Layer 3 of a small transformer language model trained on English Wikipedia (8 layers, counted from 0, width 128).
Take only the direct path to the model's output, skipping the later layers: a vector added to the residual stream pushes a token's score in proportion to its dot product with that token's output vector.

Output vectors of the tokens that the questions are about. A number n stands for (n - 500) times 0.0022.
"position": 652,584,678,636,551,222,438,477,243,511,546,443,253,548,238,515,198,554,282,391,322,582,596,418,712,466,657,515,436,595,523,667,316,753,741,821,377,301,464,487,633,337,584,309,449,239,742,555,748,527,349,902,742,674,339,370,511,635,242,747,355,487,287,385,346,733,496,620,426,349,230,430,552,506,445,665,465,560,528,515,538,491,475,692,715,515,549,386,99,624,682,450,280,504,308,590,406,497,551,626,378,688,597,440,429,525,460,320,135,352,422,483,444,795,742,712,379,348,662,651,564,420,588,466,544,499,599,656
" develop": 709,300,291,629,601,512,411,522,518,471,698,495,515,458,261,320,447,467,536,466,556,434,675,542,420,525,557,227,371,564,637,372,543,521,507,445,447,378,512,309,606,551,498,480,629,727,492,604,469,536,522,534,431,653,325,374,547,645,612,347,546,692,222,480,627,630,290,629,476,506,480,485,699,591,433,740,457,588,406,630,423,425,535,464,623,372,572,571,668,459,473,506,573,454,284,407,609,555,452,694,571,371,405,708,477,464,639,480,372,447,288,681,535,460,537,464,620,404,708,561,226,310,388,543,547,522,530,266
"G": 401,301,832,340,372,236,722,462,643,465,648,286,566,488,608,507,411,667,558,495,380,320,496,410,462,544,493,666,485,518,535,446,435,463,638,552,418,511,465,504,363,729,559,335,388,441,514,630,557,502,340,483,752,541,650,508,410,536,390,727,593,493,542,546,680,467,445,575,508,435,363,681,597,342,488,339,482,504,614,738,524,666,372,528,504,345,593,444,396,500,570,573,592,602,536,308,361,504,490,544,375,568,273,546,416,567,427,368,374,601,530,431,574,405,352,422,538,545,731,737,490,486,513,433,572,308,743,195
"Ž": 445,384,528,732,439,113,712,542,265,605,603,508,747,429,500,527,311,580,612,238,585,462,837,640,528,539,345,669,259,715,602,447,294,577,657,721,451,419,368,581,460,711,678,631,255,531,520,581,764,533,420,460,548,473,494,688,560,254,549,368,615,388,411,540,425,712,520,490,479,275,480,663,476,716,246,534,455,601,539,409,544,406,500,564,293,379,631,469,458,402,455,511,422,444,440,377,349,355,485,687,209,604,407,439,297,579,636,555,499,590,444,512,386,516,643,388,473,431,545,309,452,668,682,720,774,290,451,361
"Note": 349,470,654,798,799,175,263,558,408,533,647,526,335,524,435,624,21,512,264,268,690,694,597,390,557,648,656,582,449,842,573,529,553,641,613,300,305,369,494,563,649,579,553,491,583,512,454,835,557,518,428,460,582,454,364,550,529,651,527,558,92,353,323,563,436,536,652,576,420,635,446,211,562,776,320,429,557,460,717,682,413,260,415,647,465,522,569,487,411,419,785,540,589,239,578,360,454,679,446,665,176,333,562,385,339,338,718,654,187,513,542,670,582,603,348,765,302,520,388,577,484,260,499,367,793,326,629,407
" was": 582,449,548,388,579,516,184,400,314,572,438,349,549,561,582,553,601,345,628,424,469,664,699,546,397,403,522,376,481,700,600,531,360,276,338,315,486,561,701,369,631,407,595,696,564,706,672,564,383,480,184,506,562,468,621,514,505,535,530,492,429,419,473,543,652,459,322,551,376,476,195,368,468,627,473,725,595,610,747,389,478,406,458,449,591,545,496,473,409,525,639,590,472,557,552,469,447,492,687,534,687,531,713,774,642,523,492,537,294,240,294,577,561,340,458,485,366,505,473,516,235,563,482,303,511,564,606,589
" research": 616,365,479,922,547,485,544,394,617,464,697,325,562,480,272,308,285,407,509,375,538,567,770,373,560,593,350,378,393,443,626,476,480,565,746,322,403,517,408,362,515,542,667,695,526,638,430,509,527,518,714,402,537,528,440,635,623,664,420,328,453,731,368,432,735,550,348,556,671,440,599,439,786,435,469,717,570,397,370,657,390,364,551,523,580,363,463,519,485,513,406,602,595,409,61,487,658,324,458,647,504,359,400,720,453,602,673,349,385,409,209,520,424,687,637,654,686,319,712,505,235,332,312,512,537,354,657,354
" had": 613,538,609,511,799,476,312,477,293,490,569,417,532,555,637,493,602,417,559,284,471,704,764,405,521,493,521,541,368,661,518,512,411,169,400,356,315,500,588,439,538,467,514,523,422,676,669,601,585,495,324,451,672,390,602,427,467,532,685,419,465,428,535,578,545,540,359,712,421,652,331,366,413,717,408,711,575,469,687,403,444,383,418,403,555,500,496,490,388,590,590,496,583,646,521,435,410,351,520,702,734,414,434,720,611,481,482,430,328,233,211,587,580,380,459,508,545,438,404,609,302,630,448,354,597,496,514,533
" Mont": 378,384,591,534,575,516,525,500,424,497,521,653,745,449,547,355,438,554,431,470,640,593,491,455,405,637,568,557,480,648,658,332,362,663,369,655,506,664,530,374,601,399,617,392,438,639,576,493,476,512,308,391,263,513,348,629,544,487,513,431,634,460,297,489,587,549,448,671,683,555,460,502,496,671,561,553,384,493,315,498,530,492,254,543,395,240,601,630,516,468,360,390,371,445,437,502,537,526,374,377,419,684,316,611,427,607,256,449,506,527,302,557,366,571,709,502,389,490,571,583,505,579,667,578,828,338,700,430
"N": 453,542,618,439,325,226,692,426,675,596,641,450,735,467,625,509,308,721,533,398,544,342,441,535,325,323,525,780,491,514,352,492,350,422,591,405,303,337,376,532,381,492,488,632,297,598,351,437,634,492,382,295,689,787,500,571,572,538,590,517,641,525,460,412,723,462,624,244,443,405,459,636,421,551,554,537,482,540,509,425,609,556,537,563,533,462,677,434,544,605,458,668,404,754,500,596,450,557,474,435,234,424,389,544,452,495,337,527,488,424,636,470,530,414,434,255,640,558,652,533,293,333,572,729,768,453,610,340
"MPC": 563,340,642,593,571,216,458,604,598,423,250,673,608,463,468,524,405,589,489,382,473,685,639,538,756,733,569,359,446,428,423,382,356,605,781,557,512,365,229,498,268,693,589,516,415,331,295,562,379,534,568,309,658,448,545,379,769,797,283,420,331,404,236,665,391,629,589,240,413,500,589,596,559,646,417,546,426,717,439,471,559,331,373,646,402,489,534,595,449,436,735,440,467,419,475,178,465,721,748,725,240,445,352,498,536,424,669,256,451,611,335,611,745,611,696,553,780,568,622,381,339,355,624,520,743,409,542,141
"Re": 326,408,727,695,447,214,601,655,483,535,684,415,633,485,603,522,244,393,385,469,557,506,396,417,372,349,702,666,379,572,500,477,386,365,576,289,416,485,494,576,544,504,571,407,460,395,678,475,382,534,411,461,677,408,357,552,571,476,433,727,337,381,441,654,659,519,731,526,662,500,503,542,508,512,461,372,414,352,581,649,550,587,399,543,630,416,497,484,471,483,532,440,549,477,672,603,615,597,320,611,457,231,373,662,335,556,597,675,522,218,416,438,471,495,556,432,394,545,461,875,412,504,532,516,812,366,582,362
" America": 508,350,892,389,648,538,437,573,414,323,584,450,646,563,582,416,289,636,392,305,423,657,524,262,369,545,857,352,574,519,550,501,529,394,622,479,625,408,449,380,469,629,295,410,407,423,420,575,477,519,503,443,539,645,392,624,663,624,404,406,334,628,391,464,434,682,552,448,454,536,463,486,566,376,430,569,494,665,508,619,538,455,420,597,466,442,346,519,632,368,311,374,766,538,267,705,671,418,299,589,387,588,35,753,577,682,762,563,586,527,461,554,343,648,586,698,255,429,416,434,572,283,504,618,776,424,438,461

Output weights of attention head 1. The head adds the sum of these rows, row i times number i of z. A number n stands for (n - 500) times 0.0013.
o0: 667,599,329,537,604,573,434,460,568,502,366,524,412,657,547,731,517,609,369,454,363,676,464,448,465,504,534,442,254,467,490,336,470,606,587,645,425,547,567,474,633,657,424,630,559,658,400,499,461,334,394,481,481,451,574,281,565,384,277,430,580,392,572,649,484,433,580,622,553,378,536,116,526,479,535,511,451,559,503,418,588,761,687,435,774,243,457,423,579,288,408,702,709,484,399,498,512,601,344,594,450,599,431,584,558,444,421,531,401,461,520,488,745,645,513,520,228,492,435,722,206,532,523,693,361,547,475,300
o1: 649,530,490,411,395,611,590,580,485,826,689,410,537,411,391,361,638,501,692,519,517,513,477,427,456,264,499,734,284,629,751,618,594,500,276,347,570,568,182,475,524,297,415,608,381,691,349,512,353,238,559,542,444,463,497,526,203,577,587,632,520,510,523,765,573,534,495,643,711,776,542,570,743,386,492,597,514,382,654,735,356,430,628,527,625,552,424,582,684,546,330,606,623,483,447,314,369,269,440,555,473,354,366,270,691,482,540,450,318,604,347,519,256,211,504,520,365,657,475,490,480,355,441,689,386,538,395,604
o2: 680,706,525,475,423,423,313,312,437,420,436,684,499,385,551,572,488,492,445,499,361,352,551,343,590,290,449,314,481,387,361,427,571,627,335,691,686,468,397,384,519,639,610,278,392,318,594,648,571,445,419,471,551,412,425,560,576,436,314,499,571,337,531,485,560,490,695,700,617,424,762,373,656,769,405,429,612,306,344,652,591,505,445,490,320,318,677,562,505,573,518,571,439,326,529,542,474,784,595,354,504,470,655,391,499,648,508,410,616,651,669,442,521,578,294,599,591,358,719,318,662,318,613,789,510,386,490,512
o3: 672,612,468,593,393,505,351,599,592,476,496,543,382,234,504,344,540,731,589,467,449,379,181,529,432,417,643,559,610,575,415,672,828,758,688,654,681,515,569,495,223,461,515,532,535,504,465,594,656,614,599,687,319,383,283,559,312,388,653,452,442,462,495,640,290,581,550,365,606,375,547,483,273,317,431,263,411,424,628,661,463,624,739,631,427,498,604,486,612,504,549,700,517,433,604,201,385,580,400,384,301,234,571,498,364,600,485,489,457,791,687,347,439,518,536,788,553,276,416,470,492,386,479,503,416,500,425,437
o4: 779,409,531,415,551,471,342,367,442,603,614,429,483,588,379,401,710,606,447,345,588,550,619,503,431,451,450,520,393,519,595,407,603,613,439,401,746,551,507,544,551,649,558,433,605,536,583,779,451,428,601,486,361,635,553,443,436,687,628,281,445,247,423,460,454,734,427,460,549,521,488,387,529,417,494,471,761,315,418,406,702,441,323,507,488,436,405,408,633,531,436,560,331,551,431,657,476,705,385,605,592,549,528,486,406,567,440,443,555,408,377,474,416,400,614,384,695,522,458,439,415,482,509,380,563,460,429,571
o5: 428,588,399,576,607,348,102,257,651,677,546,692,588,600,429,466,470,456,234,628,548,156,362,755,583,518,659,525,379,541,787,327,689,489,665,684,627,346,483,503,524,498,313,155,523,495,581,411,525,490,276,548,411,612,590,567,602,421,482,200,567,427,549,527,497,413,662,548,377,499,550,469,611,508,487,457,542,482,465,508,681,576,474,446,427,466,587,433,593,513,583,659,657,293,535,334,445,400,448,362,583,420,309,570,364,585,608,537,663,425,662,615,374,453,295,545,454,519,596,504,652,386,495,639,772,304,302,639
o6: 726,323,609,405,686,613,290,507,492,486,522,414,481,329,538,424,186,524,517,514,488,628,557,380,402,646,657,622,506,604,547,252,258,571,563,456,430,772,568,455,488,543,527,521,477,358,756,728,381,598,517,408,647,612,545,686,523,620,299,369,412,389,389,471,298,389,323,439,476,476,633,519,513,520,596,488,489,652,818,492,355,504,605,557,378,383,448,474,473,438,426,668,581,550,457,550,672,517,300,310,389,442,490,448,506,543,308,494,525,504,486,591,691,322,347,592,544,695,496,718,483,458,258,428,669,551,391,627
o7: 451,288,746,447,617,542,654,381,594,464,701,533,285,492,283,556,393,473,389,517,298,675,499,426,746,413,577,534,400,419,408,348,445,275,580,379,285,529,399,428,384,734,491,501,564,432,449,531,659,595,650,363,524,648,679,495,378,311,398,174,366,775,803,575,339,602,469,442,722,450,677,558,573,486,409,554,606,450,633,494,607,646,376,455,478,536,478,373,286,445,310,641,349,590,394,601,562,512,293,494,788,351,663,550,125,293,456,501,553,568,376,446,601,586,426,656,729,497,470,475,713,558,515,859,375,681,443,509
o8: 387,625,559,573,337,535,393,263,367,642,436,330,309,340,742,377,491,460,266,467,559,397,431,364,485,782,551,495,569,528,565,368,466,489,600,603,429,484,637,514,627,460,515,416,562,541,570,527,491,221,498,437,597,472,449,482,576,449,637,709,777,429,593,535,447,519,471,441,436,650,392,547,596,628,484,662,482,529,460,548,829,520,549,421,589,494,701,535,346,572,659,666,649,429,256,463,454,531,509,258,519,475,205,374,521,447,569,521,449,509,508,619,548,377,713,590,292,343,365,531,397,521,485,594,572,362,627,471
o9: 512,571,416,394,503,402,404,459,489,621,645,417,502,711,618,722,526,430,438,221,394,450,894,284,634,502,647,400,744,614,685,339,382,472,397,484,431,522,456,429,591,458,458,442,529,482,483,466,522,661,492,534,547,775,636,269,623,461,344,534,414,351,777,679,352,509,203,419,488,450,426,612,572,362,660,272,336,386,575,407,767,599,668,315,469,409,536,434,567,377,448,513,514,630,409,671,546,574,706,254,438,529,809,591,312,497,580,485,651,485,479,381,445,372,407,396,628,448,423,675,566,379,589,683,352,532,371,348
o10: 358,638,513,394,283,623,424,395,533,486,588,282,441,380,408,438,516,574,558,506,603,581,529,694,527,450,485,517,540,357,474,551,485,547,487,460,610,518,704,267,572,654,608,602,616,575,558,473,327,444,372,446,500,436,689,646,657,540,712,380,392,475,617,404,373,447,297,511,155,650,461,599,315,652,631,591,312,723,591,557,137,396,505,554,375,349,539,571,466,659,533,547,455,615,499,535,442,391,579,485,775,533,457,593,718,645,575,497,498,516,313,625,237,482,406,550,361,421,697,424,293,421,469,433,712,534,591,291
o11: 837,321,436,551,679,586,365,508,529,358,430,567,602,593,588,444,503,502,471,504,722,360,553,559,558,455,380,391,528,600,383,588,795,616,459,644,658,421,733,506,421,595,403,568,637,600,693,422,493,695,482,626,300,444,447,276,620,310,509,540,587,409,492,556,398,330,658,382,314,566,561,682,432,594,449,547,324,650,456,273,476,548,354,547,508,534,529,624,412,290,278,462,431,614,446,411,371,648,394,414,664,556,587,508,406,528,573,308,672,583,446,600,664,311,361,505,700,491,394,416,224,382,581,458,464,375,459,513
o12: 525,429,576,532,456,680,448,318,436,485,504,306,412,612,667,562,384,500,725,577,612,794,822,671,190,434,547,574,551,671,553,432,456,621,296,573,521,674,369,483,525,507,375,311,289,505,817,339,241,335,297,241,408,790,820,767,563,502,627,340,735,357,594,718,291,533,394,469,258,626,450,532,598,414,556,352,439,447,528,159,307,470,686,565,375,278,388,499,619,597,566,700,403,551,554,484,580,250,424,502,801,627,528,612,653,444,419,591,675,641,409,580,471,305,493,245,486,593,298,408,475,530,526,446,519,404,345,676
o13: 603,698,651,217,537,350,470,597,374,577,496,433,554,569,796,732,586,421,150,477,373,387,509,656,376,438,637,503,353,244,348,339,688,537,282,615,357,639,412,366,606,426,495,610,478,468,825,433,418,492,589,338,480,471,624,404,526,408,415,626,407,664,417,487,483,443,403,403,526,671,383,658,603,626,431,300,623,640,657,574,324,411,565,584,518,593,126,439,491,493,505,777,457,361,535,390,595,564,603,789,638,550,741,581,423,557,484,429,512,463,527,564,176,307,516,338,670,552,395,500,610,534,416,541,494,409,435,611
o14: 644,471,366,565,580,392,316,596,645,418,660,476,354,404,476,706,506,681,432,622,505,385,477,420,699,325,383,322,631,482,443,601,613,518,433,529,353,361,532,686,518,196,482,593,274,645,511,644,605,515,329,454,660,483,508,517,552,685,628,429,374,728,556,527,548,490,391,595,414,477,393,542,382,600,430,424,613,678,421,431,653,516,465,537,340,547,511,365,457,497,602,539,476,629,549,266,356,682,527,410,580,434,841,444,637,372,566,518,448,439,586,482,575,496,308,701,394,303,647,458,476,358,518,420,532,283,585,467
o15: 557,516,532,588,517,463,522,537,568,872,698,502,255,555,723,533,486,305,308,327,448,551,534,463,586,459,497,309,368,498,600,572,562,453,324,430,764,500,550,546,377,554,335,699,394,662,503,575,260,526,458,374,488,660,392,342,656,542,702,488,589,576,496,537,533,368,383,11,625,350,721,458,524,409,491,373,583,581,493,514,414,497,334,293,515,559,504,627,404,208,558,647,514,702,595,681,455,638,403,406,395,629,640,497,641,555,449,549,680,612,229,553,616,537,422,440,450,653,564,494,393,397,469,379,556,476,398,457
o16: 472,370,568,521,425,612,443,578,572,475,599,622,662,465,562,431,465,630,559,418,424,533,560,237,393,645,686,540,514,473,492,528,418,491,147,608,552,404,604,648,252,680,458,458,312,497,425,315,492,361,445,736,416,579,535,636,155,834,678,422,545,685,484,350,516,578,598,361,478,390,542,355,620,642,569,351,381,640,494,587,819,624,469,315,576,329,555,482,507,385,533,576,637,570,464,479,456,662,506,702,464,781,432,321,535,692,345,551,624,419,658,646,487,583,205,251,337,578,536,415,541,539,290,246,485,521,254,467
o17: 589,514,437,509,521,472,641,359,692,534,435,529,451,355,561,437,480,693,416,479,469,510,454,499,530,483,604,531,328,743,295,185,521,563,467,624,410,379,329,541,140,658,702,477,460,578,434,691,321,670,728,633,483,464,379,493,462,728,650,521,816,614,602,627,301,413,431,552,503,501,504,455,534,507,574,167,403,582,580,386,617,604,388,450,508,288,687,452,492,445,458,692,287,526,510,544,534,445,466,285,413,448,505,258,232,536,507,399,352,565,406,808,428,659,251,766,413,549,612,279,478,669,742,395,607,681,514,477
o18: 497,416,574,562,491,379,307,479,389,633,489,691,374,704,499,367,376,646,42,356,150,373,292,232,421,759,333,572,646,431,524,520,376,480,452,786,502,408,514,534,367,544,457,450,700,521,450,432,318,601,592,477,664,516,451,447,589,358,442,741,449,371,437,395,476,436,371,536,752,406,733,360,545,494,474,582,463,582,409,445,503,682,555,285,737,626,520,553,356,366,404,472,584,587,570,520,470,676,523,400,613,417,521,579,453,381,324,655,660,720,748,611,380,777,461,562,727,456,472,390,737,528,343,704,515,566,507,417
o19: 418,297,305,270,381,529,779,443,442,646,524,495,709,364,501,607,535,307,499,653,540,493,460,484,753,563,489,586,220,539,544,728,581,520,539,415,474,364,280,466,323,616,508,354,403,566,378,436,203,376,595,473,742,504,496,487,461,653,571,660,926,541,428,652,380,682,342,841,678,360,669,439,560,746,602,872,444,378,442,419,467,398,621,630,524,326,616,476,508,605,500,488,472,360,416,479,380,297,560,488,554,519,555,258,495,550,376,527,687,629,446,352,187,175,495,687,472,685,565,563,220,446,520,481,518,435,445,564
o20: 439,372,407,638,457,328,591,689,468,413,235,336,361,377,541,520,655,323,382,530,655,578,547,693,380,386,668,620,106,262,714,340,529,772,480,392,654,706,550,391,518,521,395,344,397,705,680,511,550,385,360,429,402,399,528,573,281,531,531,450,716,378,432,500,659,594,533,485,500,620,720,446,307,701,520,573,604,433,437,518,270,206,468,228,485,549,657,460,541,427,511,310,663,554,530,430,551,529,369,518,449,473,574,397,574,551,465,438,514,314,634,647,373,363,481,623,541,591,397,813,657,655,721,535,650,603,419,553
o21: 572,505,456,345,567,625,458,708,709,423,441,498,588,366,564,439,474,294,506,555,653,543,486,554,390,418,536,594,467,356,408,474,469,476,705,541,489,661,453,616,328,592,388,540,589,505,446,594,420,420,247,577,634,613,489,340,598,378,452,489,474,488,611,520,654,322,618,361,362,667,663,311,399,421,479,432,380,382,678,560,622,540,634,615,622,446,502,385,601,596,713,595,396,391,484,501,244,565,598,415,381,395,705,512,522,535,545,368,461,394,600,672,399,268,698,509,550,604,541,391,299,358,480,507,382,416,680,534
o22: 393,602,399,459,592,466,358,720,529,428,633,386,386,585,446,495,369,636,456,680,647,503,554,740,494,636,576,418,240,259,206,547,625,557,546,581,784,543,466,608,409,466,341,451,463,442,582,636,111,468,619,363,424,467,460,357,367,585,616,340,574,432,590,573,357,491,432,599,483,805,740,468,684,660,568,655,710,470,669,519,510,436,503,624,250,643,492,354,389,366,481,441,559,412,446,446,414,555,467,687,670,437,385,440,669,535,497,481,605,457,311,346,521,380,399,522,652,583,420,291,457,444,591,577,440,327,451,587
o23: 573,490,440,625,691,295,563,492,418,472,398,546,626,477,547,535,402,402,629,516,330,526,487,489,272,560,682,551,493,568,586,417,592,486,107,513,520,617,809,425,392,483,532,726,584,657,364,394,580,260,681,456,273,531,411,509,414,453,639,403,548,505,462,467,504,622,520,542,453,389,383,520,464,460,484,692,575,616,500,547,346,481,445,336,349,541,591,555,617,420,727,570,554,610,552,543,720,518,386,477,207,408,376,506,627,569,545,530,444,354,534,642,445,256,597,496,447,632,623,440,285,663,515,333,423,573,446,468
o24: 445,472,274,416,519,344,466,501,564,599,479,507,139,474,483,448,395,552,598,642,515,429,500,542,398,455,568,342,469,531,626,366,720,647,374,333,766,393,357,514,503,372,502,168,558,529,544,398,405,284,571,659,593,388,514,496,618,458,602,467,497,541,561,224,828,615,712,486,575,443,460,516,467,179,454,453,667,537,480,538,720,570,683,432,374,562,459,487,615,435,122,674,642,467,525,469,387,370,674,441,647,477,406,386,473,428,605,473,509,645,562,624,581,421,686,455,749,421,565,488,611,433,398,548,550,370,706,625
o25: 725,453,348,400,558,352,453,419,587,458,496,397,314,646,355,441,352,490,405,489,412,460,481,424,547,531,530,562,465,417,569,367,590,749,562,246,468,345,396,520,441,518,690,516,628,471,571,558,344,517,601,559,517,489,324,382,465,753,496,501,352,539,573,616,749,441,481,713,572,337,736,429,472,467,450,580,767,495,595,621,361,340,475,368,614,509,636,467,605,592,770,591,583,422,419,334,122,559,578,664,492,473,268,496,622,351,545,581,217,561,438,628,234,469,711,618,546,566,481,454,439,313,575,455,660,614,380,633
o26: 346,224,527,422,456,501,584,360,615,840,519,530,496,656,502,400,456,238,430,638,502,424,373,286,553,513,265,397,539,534,467,593,616,585,357,903,657,712,321,400,428,442,402,625,423,408,383,318,595,448,656,376,211,374,402,523,594,461,696,654,522,476,362,475,621,597,438,482,604,509,309,316,326,465,528,454,599,376,333,443,485,715,519,616,518,711,511,650,459,559,441,549,592,422,587,449,477,517,467,375,429,609,544,588,381,652,614,717,519,530,547,484,315,501,140,758,601,617,525,634,496,652,560,555,229,585,693,538
o27: 461,245,530,535,345,549,490,670,407,531,687,650,567,695,384,228,721,479,516,506,581,195,641,386,518,354,503,538,543,682,606,373,488,177,533,551,745,344,224,530,435,456,447,528,263,485,540,493,734,342,567,645,717,534,553,432,500,674,563,554,388,664,426,418,454,528,450,390,779,318,520,492,361,646,190,499,505,214,326,390,484,726,464,386,617,596,467,576,435,616,634,417,634,494,524,384,540,417,483,488,226,625,405,437,728,577,674,603,618,578,525,352,495,621,478,496,486,557,514,538,706,645,427,454,621,132,580,386
o28: 539,603,347,535,266,813,694,435,335,394,491,666,576,598,630,476,589,460,413,690,585,650,661,362,489,603,538,569,454,431,218,545,590,227,641,254,414,429,574,338,282,319,727,611,624,638,471,340,752,482,390,646,618,673,378,353,401,378,578,667,441,543,514,367,548,551,387,456,677,354,299,285,374,451,335,586,531,399,450,598,494,471,494,525,662,723,564,252,444,808,501,516,560,434,466,289,597,419,638,725,392,311,798,477,604,461,590,581,388,258,400,547,470,382,426,577,596,432,452,580,351,522,315,451,619,736,635,446
o29: 703,487,472,605,516,500,634,351,704,656,680,391,398,525,643,501,428,312,317,714,331,506,494,306,516,558,575,336,351,532,449,432,393,509,464,552,626,452,355,423,504,495,519,511,656,286,518,403,562,652,240,605,450,460,499,517,474,488,379,341,326,512,282,639,456,500,470,278,512,411,810,456,354,374,722,392,467,672,489,430,657,613,339,674,424,546,450,477,483,489,615,636,259,570,670,505,748,502,493,495,361,740,645,508,485,756,497,408,534,592,684,554,594,679,445,495,180,744,469,616,234,448,536,452,614,470,574,228
o30: 430,435,432,288,785,446,621,340,412,307,391,479,632,676,395,520,426,452,448,433,637,497,711,468,401,602,591,504,442,381,401,335,499,529,750,591,533,479,644,415,507,458,424,601,545,382,367,519,422,371,360,591,345,615,570,704,647,635,477,440,510,489,479,429,740,565,574,756,438,496,506,489,617,433,363,567,585,493,328,567,479,701,611,646,406,502,562,643,658,308,204,305,504,542,688,218,496,280,613,422,564,561,298,421,356,635,367,594,417,529,496,477,556,371,539,416,428,551,536,500,646,452,415,516,639,576,795,465
o31: 551,486,464,516,412,457,554,440,510,363,458,649,453,548,413,196,463,757,675,411,641,562,669,428,507,309,568,613,370,519,534,573,496,569,488,554,307,575,344,421,356,332,686,492,424,597,285,593,776,596,525,580,557,419,449,571,585,554,443,541,295,739,590,447,495,631,440,450,601,340,540,390,439,436,450,212,462,350,458,470,653,328,605,660,723,447,664,444,421,632,399,545,296,368,511,258,333,747,765,601,541,463,702,735,350,512,446,617,555,505,335,400,640,758,604,374,586,391,562,506,365,358,585,272,529,521,687,295

Each question shows a token from some text and the vector z that the head gathered there. A number n stands for (n - 500) times 0.008.

"ress": 648,448,450,408,445,763,658,519,619,707,498,403,496,223,391,581,479,495,343,529,683,552,381,437,598,546,256,802,446,651,794,545
Pushed down most: " was"

"air": 640,456,449,414,347,730,571,487,661,750,536,430,443,173,506,573,461,483,278,528,710,565,287,395,615,586,257,789,524,649,744,659
Which of these tokens does it push up most? "G"

",": 603,317,454,418,501,750,627,488,672,675,524,494,492,228,397,584,479,499,224,487,710,524,461,420,536,564,90,703,461,650,653,605
Which of these tokens does it push up most? "MPC"

" ": 639,376,379,411,463,696,641,453,631,664,525,471,457,204,463,525,489,407,222,511,714,602,416,466,508,617,117,721,555,614,683,600
Which two tokens does it push up most, strongest first? "Note", " develop"

" 2015": 609,473,476,414,466,648,646,509,612,745,560,453,542,200,395,548,464,408,259,527,630,567,355,394,562,512,113,698,423,712,660,595
Which two tokens does it push up most, strongest first? " America", "Ž"

" held": 644,325,484,464,508,801,543,431,591,565,482,347,377,156,438,443,532,358,255,463,629,640,333,414,561,649,112,812,457,613,729,734
Pushed down most: " was"

" g": 586,433,380,469,404,737,671,428,655,670,545,401,448,175,479,572,606,517,224,473,773,640,375,445,501,548,161,783,635,660,627,579
Which three tokens does it push up most, strongest first? "Note", "Re", "N"

" C": 629,444,464,437,445,789,640,532,663,706,494,437,544,219,418,579,494,462,314,557,700,580,373,438,628,555,157,854,452,718,721,544
Pushed down most: " was"

"ow": 642,485,439,419,434,728,574,394,647,639,540,412,453,192,471,617,520,495,261,549,714,590,300,463,598,578,199,843,526,661,686,668
Which of these tokens does it push up most? "Ž"

"di": 662,471,461,338,487,738,595,487,656,716,455,364,545,244,377,618,500,475,328,524,657,565,360,474,616,540,180,824,479,650,734,532
Which of these tokens does it push up most? " America"

" which": 697,508,351,366,521,693,646,448,688,693,610,428,569,310,385,562,503,453,240,522,784,582,435,483,539,608,121,799,608,612,643,628
Which three tokens does it push up most, strongest first? " had", " was", " develop"

"ic": 633,527,419,455,473,731,614,548,693,686,524,421,419,156,388,569,479,474,201,515,708,597,383,403,583,636,204,777,521,687,751,639
Which of these tokens does it push up most? " research"

".": 509,412,351,418,424,604,744,468,547,629,641,432,544,258,367,538,469,374,210,561,756,609,402,409,431,622,113,727,538,599,707,670
Which of these tokens does it push up most? " had"

"3": 566,408,409,432,462,687,641,465,560,654,524,424,510,242,404,470,398,352,236,491,655,586,333,414,511,557,133,786,499,664,748,633
Which three tokens does it push up most, strongest first? "Re", "Ž", " America"

"al": 609,329,501,426,500,784,626,531,673,681,500,474,448,230,399,598,395,504,288,506,710,533,444,395,550,596,141,771,440,663,716,587
Pushed down most: " was"

"p": 596,357,339,420,456,724,597,407,574,664,520,451,413,192,426,503,426,433,225,522,768,547,389,475,452,574,163,764,582,626,684,568
Which of these tokens does it push up most? "Re"

" 2012": 662,354,317,423,497,748,585,313,653,708,561,416,530,265,289,531,387,416,220,388,750,625,348,548,369,580,60,721,603,584,600,585
Which of these tokens does it push up most? " was"

"o": 668,438,461,385,388,765,607,401,734,684,468,460,570,234,449,554,492,423,308,528,730,568,296,500,551,520,194,822,494,682,768,473
Which of these tokens does it push up most? " Mont"

"m": 655,419,414,453,481,729,644,465,619,698,596,458,516,221,496,540,437,476,206,497,732,610,440,474,559,616,172,800,528,618,766,599
Which of these tokens does it push up most? " develop"

" John": 637,531,440,339,389,730,576,394,634,711,490,414,555,285,389,586,541,397,312,505,688,503,285,408,633,533,238,793,495,587,719,490
Pushed down most: "MPC"

" in": 655,322,302,416,487,748,602,325,656,700,552,423,529,246,295,533,421,434,224,384,758,608,350,552,378,565,72,720,591,584,613,586
Which of these tokens does it push up most? " was"

" dis": 656,382,387,445,476,727,624,430,618,663,532,445,470,211,428,492,493,530,196,470,715,620,457,466,499,625,92,727,537,587,705,630
Which two tokens does it push up most, strongest first? "Note", "MPC"

" research": 713,478,411,308,477,837,593,454,642,742,492,381,514,241,398,581,473,428,219,519,669,663,366,385,592,585,275,732,458,644,707,601
Which of these tokens does it push up most? "Re"

" I": 628,392,436,433,524,711,673,495,613,705,546,441,513,246,467,538,518,505,202,462,731,598,423,468,557,661,91,745,538,580,719,645
Which three tokens does it push up most, strongest first? "Note", " develop", "MPC"

"mit": 579,363,444,474,443,710,539,458,653,608,608,486,474,197,378,564,416,502,201,442,748,558,386,498,503,560,174,755,509,636,767,615
Which three tokens does it push up most, strongest first? "Ž", " Mont", "MPC"

" to": 632,480,470,369,484,708,642,515,682,706,491,400,449,227,404,621,485,510,260,551,631,530,267,449,606,622,244,774,525,675,697,677
Which of these tokens does it push up most? " research"

"ation": 616,439,429,448,433,731,605,459,657,680,561,441,429,189,509,541,451,438,254,514,730,597,382,431,558,666,159,807,583,647,682,638
Which of these tokens does it push up most? "Note"

"ive": 637,486,469,364,477,707,646,525,676,707,485,403,433,238,408,618,480,503,266,560,626,529,261,441,617,628,246,780,533,674,702,681
Which of these tokens does it push up most? " research"

"ha": 660,483,452,329,471,730,588,480,666,733,469,370,546,252,383,608,502,468,338,524,678,568,348,464,617,547,187,835,484,622,725,529
Which of these tokens does it push up most? " America"

"ter": 630,458,387,466,458,728,636,466,630,701,546,453,459,225,471,534,459,464,217,513,756,605,406,432,547,628,149,776,539,624,692,617
Which three tokens does it push up most, strongest first? "Note", " develop", "Re"

" was": 582,423,381,403,494,705,628,329,651,607,548,397,512,264,378,493,391,415,145,466,782,594,351,480,380,661,85,741,524,531,595,599
Which of these tokens does it push up most? " had"

"ler": 611,379,458,445,509,766,621,502,635,690,598,473,465,142,420,615,363,496,227,533,691,548,477,384,591,617,168,788,430,665,741,567
Which of these tokens does it push up most? "MPC"

" The": 582,410,346,503,498,714,679,545,516,750,475,480,568,203,428,530,471,463,277,463,759,467,345,368,572,674,170,831,515,582,692,656
Which of these tokens does it push up most? "Ž"

" can": 659,463,394,399,500,660,647,465,671,650,646,406,540,244,431,592,521,491,227,551,770,559,460,474,491,679,150,820,623,610,626,671
Which of these tokens does it push up most? " had"